Layer 6 of a small transformer language model trained on English Wikipedia (12 layers, counted from 0, width 64).
A neuron adds its activation times its output weights to the MLP's output. To switch it off is to set its activation to zero at one token and run the rest of the model.
A neuron's activation on a vector x is SiLU(gate . x) times (in . x), where the dot is the dot product.

Input weights of the MLP neurons that the questions are about. A number n stands for n times 0.0051.
n14 gate: -13 -35 23 -39 -2 29 26 -16 24 -45 33 -18 31 3 -9 10 12 -9 29 25 60 18 13 39 -3 -18 -5 -26 -17 65 -33 12 20 -46 -17 -8 23 -19 -5 1 -14 38 0 59 26 -37 -18 12 21 -18 -3 13 29 -18 8 -35 -3 -3 -4 -43 22 65 -19 -22
n55 gate: -2 33 15 15 -25 18 33 -3 49 12 -15 17 23 -11 -1 6 5 -8 -88 8 -11 56 -4 31 25 -25 -1 34 -61 13 -10 27 24 24 -2 28 -52 15 5 2 10 -49 19 -15 -26 38 2 18 24 51 13 5 -22 -5 -20 -26 32 -26 -18 -4 14 31 28 -24
n129 gate: -35 4 15 -65 -6 -11 -89 13 21 39 11 -21 -15 38 19 36 -11 -32 68 -19 7 -39 16 -28 26 21 34 7 0 17 -65 10 43 -7 -16 -7 2 -36 -12 -40 20 18 2 -8 2 -8 59 24 -17 -39 11 -18 -14 39 -7 37 -18 -4 -39 -28 16 -18 -24 -14
n139 gate: -35 31 -20 15 51 10 13 6 4 21 22 -10 -22 34 -11 14 38 -24 26 22 -13 -38 19 -25 -49 35 20 -44 -23 -31 -3 24 -7 -2 -12 -27 -28 23 -75 49 40 -56 30 -18 2 -7 -66 -8 12 27 -22 -43 -2 11 13 32 -3 17 -63 1 10 26 15 16
n189 gate: 47 -33 -55 -6 -34 8 0 -13 -29 10 13 54 11 -32 12 12 -15 -21 -21 -8 15 16 -22 -44 1 54 15 -23 -18 51 -52 12 -21 -13 10 29 52 -7 6 -51 26 -6 1 -2 31 2 -29 50 -21 -2 2 36 -39 6 17 21 -18 -23 74 -12 27 1 -5 45
n14 in: -6 -16 -6 2 47 -25 -48 5 14 12 0 -28 -2 -42 15 16 -18 -21 0 -9 -5 20 9 -3 -7 9 44 -14 46 -38 -26 -16 26 56 -17 14 -48 -8 -6 21 38 -8 -2 2 43 38 40 -30 -17 2 0 -7 -21 37 -36 4 18 -32 -3 36 2 -49 11 33
n55 in: -18 8 -39 -2 2 25 23 5 39 -35 -6 11 75 -18 -42 26 6 -21 -54 -10 -14 25 -11 30 6 5 26 -40 -15 12 -11 19 4 -38 -14 54 10 23 -10 0 -23 43 6 -24 5 2 20 -29 42 23 30 25 -30 -40 -44 -20 -12 -9 -30 -5 -15 -34 4 4
n129 in: -2 -50 4 7 28 -7 -3 -42 6 -21 22 -36 -26 -35 28 -17 11 16 -10 68 -6 21 -8 46 24 36 -1 -19 -35 2 15 27 -59 -31 31 -36 12 -31 30 58 10 0 -9 72 -79 21 -16 -14 -2 35 28 26 21 -59 22 -13 41 21 10 27 -6 -56 25 -40
n139 in: -37 53 -43 -12 -7 14 -17 18 -40 10 38 24 -17 -18 92 7 -30 -16 20 -14 -45 32 21 28 10 -39 -37 -26 6 14 -58 -35 25 9 -7 -23 -31 3 1 -58 -48 -7 15 43 0 34 -1 -2 -4 0 -21 19 -10 -18 11 6 12 12 -24 1 3 9 54 -20
n189 in: 9 -37 -44 -20 -23 1 -7 33 12 -49 -4 -18 -2 -28 58 -24 6 12 11 -13 -16 25 -60 17 -18 9 19 -94 -5 24 36 16 -58 69 -43 -19 31 23 12 -55 -53 26 -43 -1 2 1 -5 22 -8 12 7 -28 4 -6 -35 -2 -11 36 -2 10 7 -42 -30 -16

Output weights of the MLP neurons that the questions are about. A number n stands for n times 0.0039.
n14: -12 -37 40 16 -15 48 56 -25 -15 -33 34 24 19 16 -14 -10 21 -15 10 -17 40 37 -28 5 -42 2 -5 27 -40 56 -10 48 3 -4 -34 16 -27 -3 -60 -56 46 52 13 22 -24 -36 -33 22 29 12 -25 2 28 2 10 -16 -25 -51 35 -4 0 55 8 -68
n55: -14 -34 -38 3 39 46 39 -57 15 0 46 -7 -3 26 -5 14 -32 -31 40 -25 46 13 5 -42 28 -29 4 -25 8 -9 -33 -5 -16 14 18 1 49 18 45 7 14 -23 -14 -13 -11 -11 -6 -92 40 9 -1 -1 -34 93 59 7 -29 -12 19 -41 -11 -16 -58 -25
n129: 39 -3 -10 38 -5 2 -4 -24 74 11 -45 39 -27 69 -23 -20 -33 39 -49 -7 -37 23 -15 -23 51 45 -1 -1 -33 43 68 -23 -54 -16 54 -43 -74 33 53 0 13 -34 -26 9 9 14 -27 -70 5 58 -25 29 -55 -27 -16 -67 6 11 3 -21 -12 -30 52 -23
n139: 20 66 25 9 6 14 37 41 7 -32 4 -10 -30 67 34 7 22 -25 -1 25 41 32 19 21 47 20 60 -48 33 -7 2 8 -36 -30 -63 -1 -86 18 43 -5 -24 33 52 15 11 40 -6 23 8 -9 -8 19 0 12 -79 -2 -43 43 -57 64 22 -39 -6 7
n189: 23 43 49 10 14 22 6 -5 9 -10 18 3 26 -2 -15 -29 -36 -12 42 7 -15 -13 36 12 -16 -21 50 68 -2 -22 -19 18 56 10 -5 -11 21 14 -74 -17 -56 36 32 18 -20 28 -14 -52 -22 -49 -36 22 17 -13 -20 -50 -24 5 19 65 2 5 22 63

Each question names a token from some text and the token that comes next. It shows the vector x that enters the MLP there. A number n stands for n times 0.065.

Then comes g, the gradient of the next token's log-probability with respect to the MLP's output, scaled to length 1. A neuron's effect is roughly proportional to its activation times (output weights . g). A number n stands for n times 0.0047.

"en", then "land "
x: 14 -33 -12 -5 14 -5 5 -23 -16 -14 15 -28 16 21 -17 28 -9 9 11 -4 -2 33 19 5 -14 15 -14 -4 20 -8 -1 3 14 36 -15 33 43 -25 -22 -17 8 15 2 11 -8 35 -19 -4 -8 -7 -5 -24 2 -68 29 1 21 7 -39 42 5 2 -26 -52
g: 22 -21 51 -2 -29 10 -20 -22 -69 40 25 2 28 7 53 -8 -9 19 42 12 -2 -38 -3 42 -8 -4 -24 5 -36 36 10 0 -4 35 17 14 17 -13 15 0 -3 -33 15 -8 -23 15 21 -10 -51 -35 1 -14 39 30 56 17 -18 56 21 -6 33 15 2 -1
Switching off which neuron hurts the next token most? n129

"ces ", then "in "
x: 6 -20 4 -11 -21 -19 3 -3 5 6 -2 19 22 4 2 26 0 17 -18 1 -2 -26 12 -20 3 -9 -21 -2 9 9 -20 2 4 -17 19 50 59 -18 59 22 3 -10 -6 26 -13 17 -31 16 19 -32 53 -15 0 2 1 -6 0 1 -13 -19 -28 -1 22 -1
g: 23 24 -53 -18 29 24 5 -30 33 14 25 -37 3 -4 1 -7 3 -7 -39 4 -42 -21 -8 21 1 -4 1 -43 -62 -28 15 5 -14 -19 38 37 -6 -8 23 6 15 -76 -32 16 -9 -41 2 18 14 -30 48 -28 28 -33 -18 8 6 -20 5 -9 30 13 -5 -54
Switching off which neuron hurts the next token most? n189

"| ", then "73 "
x: -7 27 -3 28 -5 0 -21 19 -22 -9 12 -4 -7 -38 -4 -8 0 -16 37 -12 9 -17 26 6 47 9 18 1 -6 -31 -9 9 21 -6 7 34 71 11 6 12 -11 14 -17 -18 23 9 -15 -31 9 0 9 -42 -15 24 -17 12 4 14 22 14 2 7 -13 14
g: 20 -27 -25 14 -48 8 -46 24 -15 18 6 -17 -9 -59 10 -7 5 -2 5 -4 2 56 34 28 -14 35 15 13 25 -26 22 32 25 83 -4 -10 -4 -6 -7 29 30 49 5 20 -16 -9 40 15 -14 -39 13 24 5 24 -33 -14 23 -15 57 -3 24 10 -11 17
Switching off which neuron hurts the next token most? n129

"il", then "is"
x: -14 -8 -4 -5 2 2 10 -11 -23 -24 11 22 -15 -17 3 0 8 30 -18 32 -11 21 6 0 -16 27 -38 -26 5 -14 -23 -2 32 -20 25 22 -8 -40 -39 -24 -9 30 -22 6 32 1 -21 -9 -35 -20 -5 28 -15 -63 14 -4 28 6 -25 8 -2 -2 -25 8
g: 40 0 37 -1 70 -32 10 -10 -11 -43 16 41 -42 21 -3 -25 36 -47 -17 4 -56 40 13 -18 16 -25 -16 -17 -1 -8 0 16 -2 -7 -15 13 -2 18 -18 -7 26 2 -2 -19 36 -34 -13 -15 -10 10 -8 -6 26 46 16 32 -15 -61 15 -13 1 14 -38 56
Which neuron, switched off, raises the next token's probability most? n14

".", then "\n\n"
x: 6 27 9 -31 -56 -9 -34 8 15 11 18 6 9 -6 -6 -3 12 -5 6 4 -24 -13 -2 -22 13 -32 26 26 -34 -44 -11 -12 15 -1 -3 28 8 -21 14 -24 -35 -4 -11 -20 -4 -28 -6 -23 -4 -17 11 -14 -19 11 12 10 -14 -3 -45 6 25 6 -17 18
g: 34 -24 22 11 -9 0 -14 -2 17 12 -11 -54 -15 -11 -41 -12 58 -10 34 23 0 -6 9 -61 0 -15 -41 -32 5 -22 -6 22 -16 -12 -64 -14 -36 -3 -30 -26 -14 -13 -55 39 -30 -27 34 -7 4 -24 40 -2 2 -39 -9 -33 -33 13 -18 20 9 -17 -11 -34
Switching off which neuron hurts the next token most? n129

"om", then "oted "
x: -3 -36 35 20 -22 4 -20 -16 -17 -21 20 33 8 44 -8 -12 20 12 -16 -18 21 14 9 10 -4 3 11 10 6 -19 19 -14 -9 6 8 38 26 3 -15 31 -13 36 -13 5 31 6 -30 -28 -24 -15 -6 -22 29 -69 3 12 24 -1 -3 6 -30 -4 7 -25
g: -5 5 6 -37 -71 14 -9 18 0 7 -1 33 -32 26 -30 -13 12 -16 -4 3 17 -1 -40 -12 -2 7 -9 3 2 -3 38 -32 50 14 -36 -23 -10 15 41 6 -23 22 30 -14 20 1 -22 -21 20 56 7 -2 0 -37 -93 35 -22 -26 33 -24 -30 2 -6 18
Switching off which neuron hurts the next token most? n139

"10", then "9 "
x: 4 -16 19 14 32 18 19 11 -38 -26 41 35 -6 0 21 -11 -7 -9 47 -30 -9 16 -20 6 15 4 -3 4 -2 -17 -14 5 5 -31 -3 -10 -3 -23 -5 5 -17 -1 3 -27 60 47 -23 -27 25 -15 -3 -9 -19 -14 -25 10 -17 -3 -29 14 -24 10 -26 -10
g: -16 -18 17 -24 45 11 77 -10 -12 12 11 74 -15 -17 -35 13 21 -22 20 32 23 -54 40 -11 6 -29 -7 -1 7 11 -25 26 20 8 -43 5 -1 -23 14 -25 19 -12 56 2 1 -9 30 14 30 7 -13 -24 45 9 -32 -3 8 33 11 -28 4 -9 27 44
Switching off which neuron hurts the next token most? n139

"to ", then "a "
x: 12 24 16 -13 15 4 7 4 -32 17 -1 -4 -6 -7 -11 25 -11 -42 -2 25 -16 -19 2 31 13 -18 23 15 -22 -27 -23 4 5 -13 -13 28 67 -14 15 -21 -41 6 -2 -41 -4 -17 -30 -25 -24 -11 38 2 7 19 -5 -3 0 7 14 1 -7 2 -1 20
g: -3 7 -12 9 2 2 14 7 -10 18 3 30 39 -38 -10 1 -10 1 -18 -25 -37 -32 32 26 24 29 -22 -45 -18 12 -10 -24 -19 19 -15 -12 38 -31 -11 20 -2 -62 4 -7 25 51 -38 -44 32 22 33 -27 14 -32 47 -37 -48 -4 12 -19 51 -29 27 -17
Which neuron, switched off, raises the next token's probability most? n129

") ", then "entered "
x: -9 8 0 -3 -13 -21 3 24 -5 -2 3 16 -2 -29 -28 -11 -14 -2 -3 9 -32 -41 12 -6 15 -35 -10 17 -12 -21 -4 -33 1 -51 -14 37 54 -10 39 -21 -24 -24 1 -13 -1 -34 -30 -20 9 -21 17 -11 -33 10 15 11 7 10 -19 -1 1 14 0 27
g: 27 -20 82 -40 -9 4 17 27 -8 14 4 -33 -10 43 -41 28 7 -24 3 -32 70 -11 -2 7 15 13 -18 8 -4 -11 11 -2 4 -37 -67 46 -1 -28 -21 6 -4 24 -5 -29 28 -22 0 -29 2 -25 11 28 53 32 14 -3 24 -3 1 4 -25 -28 -18 -19
Switching off which neuron hurts the next token most? n14

"ock", then "f"
x: 48 -37 -8 19 19 -4 -20 -1 -24 9 51 25 5 20 30 -22 21 37 -20 -22 9 21 -13 29 -1 5 -13 -12 -25 -4 4 22 8 9 9 8 23 -16 8 -6 20 24 -12 -43 11 17 -17 -13 7 -24 25 -30 3 -46 3 2 31 -4 0 4 35 1 7 -30
g: -28 39 -6 -7 -4 -15 -8 -13 14 7 -26 -35 6 -20 7 17 3 11 32 24 23 -15 -26 -18 -23 -21 -26 37 25 -19 -12 -31 -9 -27 19 8 37 -3 -42 -19 -18 59 59 -2 -67 6 18 55 -13 6 5 2 5 -8 82 7 -14 52 -17 25 10 6 -1 -11
Switching off which neuron hurts the next token most? n189

"To ", then "provide "
x: 29 8 14 -11 36 -6 39 7 -39 16 -13 6 -5 7 -22 39 -24 -32 0 0 -7 1 -9 25 -7 2 11 16 -16 -11 -23 11 14 -17 -8 24 50 -33 12 -10 -29 16 1 -35 -9 -25 -38 -3 -36 -16 24 -10 11 34 -19 -20 -15 0 23 -14 -23 26 -9 -4
g: 6 -2 17 25 -12 -16 -5 -10 -13 -15 19 11 -56 54 -16 -34 10 4 32 15 23 19 -15 -34 -4 -32 42 13 7 -13 -20 40 -7 -7 -25 17 4 51 -8 -34 7 35 13 -4 48 -22 -6 36 -36 -40 15 -2 -6 -5 -61 31 49 1 -66 -14 -17 12 23 -23
Which neuron, switched off, raises the next token's probability most? n14

"| ", then "Sand"
x: -15 22 9 20 18 -1 8 -9 -19 -5 -7 3 2 -1 15 -17 1 -4 5 -5 -26 -38 7 20 42 13 11 3 -1 3 -13 -41 14 25 -25 20 77 -8 21 24 -8 12 -17 -35 8 2 -20 -9 10 20 15 -39 -17 48 -17 2 -19 12 -12 -2 12 21 -20 14
g: -46 -16 -19 2 -11 41 -21 -20 17 17 -3 22 7 -14 -8 -20 -28 29 -35 24 38 -49 -4 -5 -39 21 -33 -5 -14 5 13 0 -7 34 -10 26 -8 2 -3 4 -6 14 19 60 -53 -40 10 -41 -66 30 -38 -10 12 17 34 4 54 -24 -26 -14 -18 -8 22 37
Which neuron, switched off, raises the next token's probability most? n129

"main ", then "training "
x: 15 12 0 -13 -4 -26 21 -9 -36 -24 -2 9 30 -6 17 -4 -9 16 -18 -1 18 -36 -11 23 -12 -17 -54 -21 6 12 16 8 17 -6 -18 -2 61 -6 7 16 -6 -1 10 -11 -19 8 -23 16 -9 13 38 5 6 18 -30 -6 16 -6 20 62 -14 9 3 1
g: -1 11 25 24 20 4 8 33 -4 6 10 -27 -51 -9 -16 -46 15 -48 58 -4 -10 13 -35 30 3 -13 -37 26 -18 -43 -38 -16 13 -19 19 32 30 -3 27 7 17 -9 15 -13 31 38 2 -29 8 6 -6 -21 43 -17 21 -55 46 -25 33 -33 -9 -36 -7 42
Switching off which neuron hurts the next token most? n189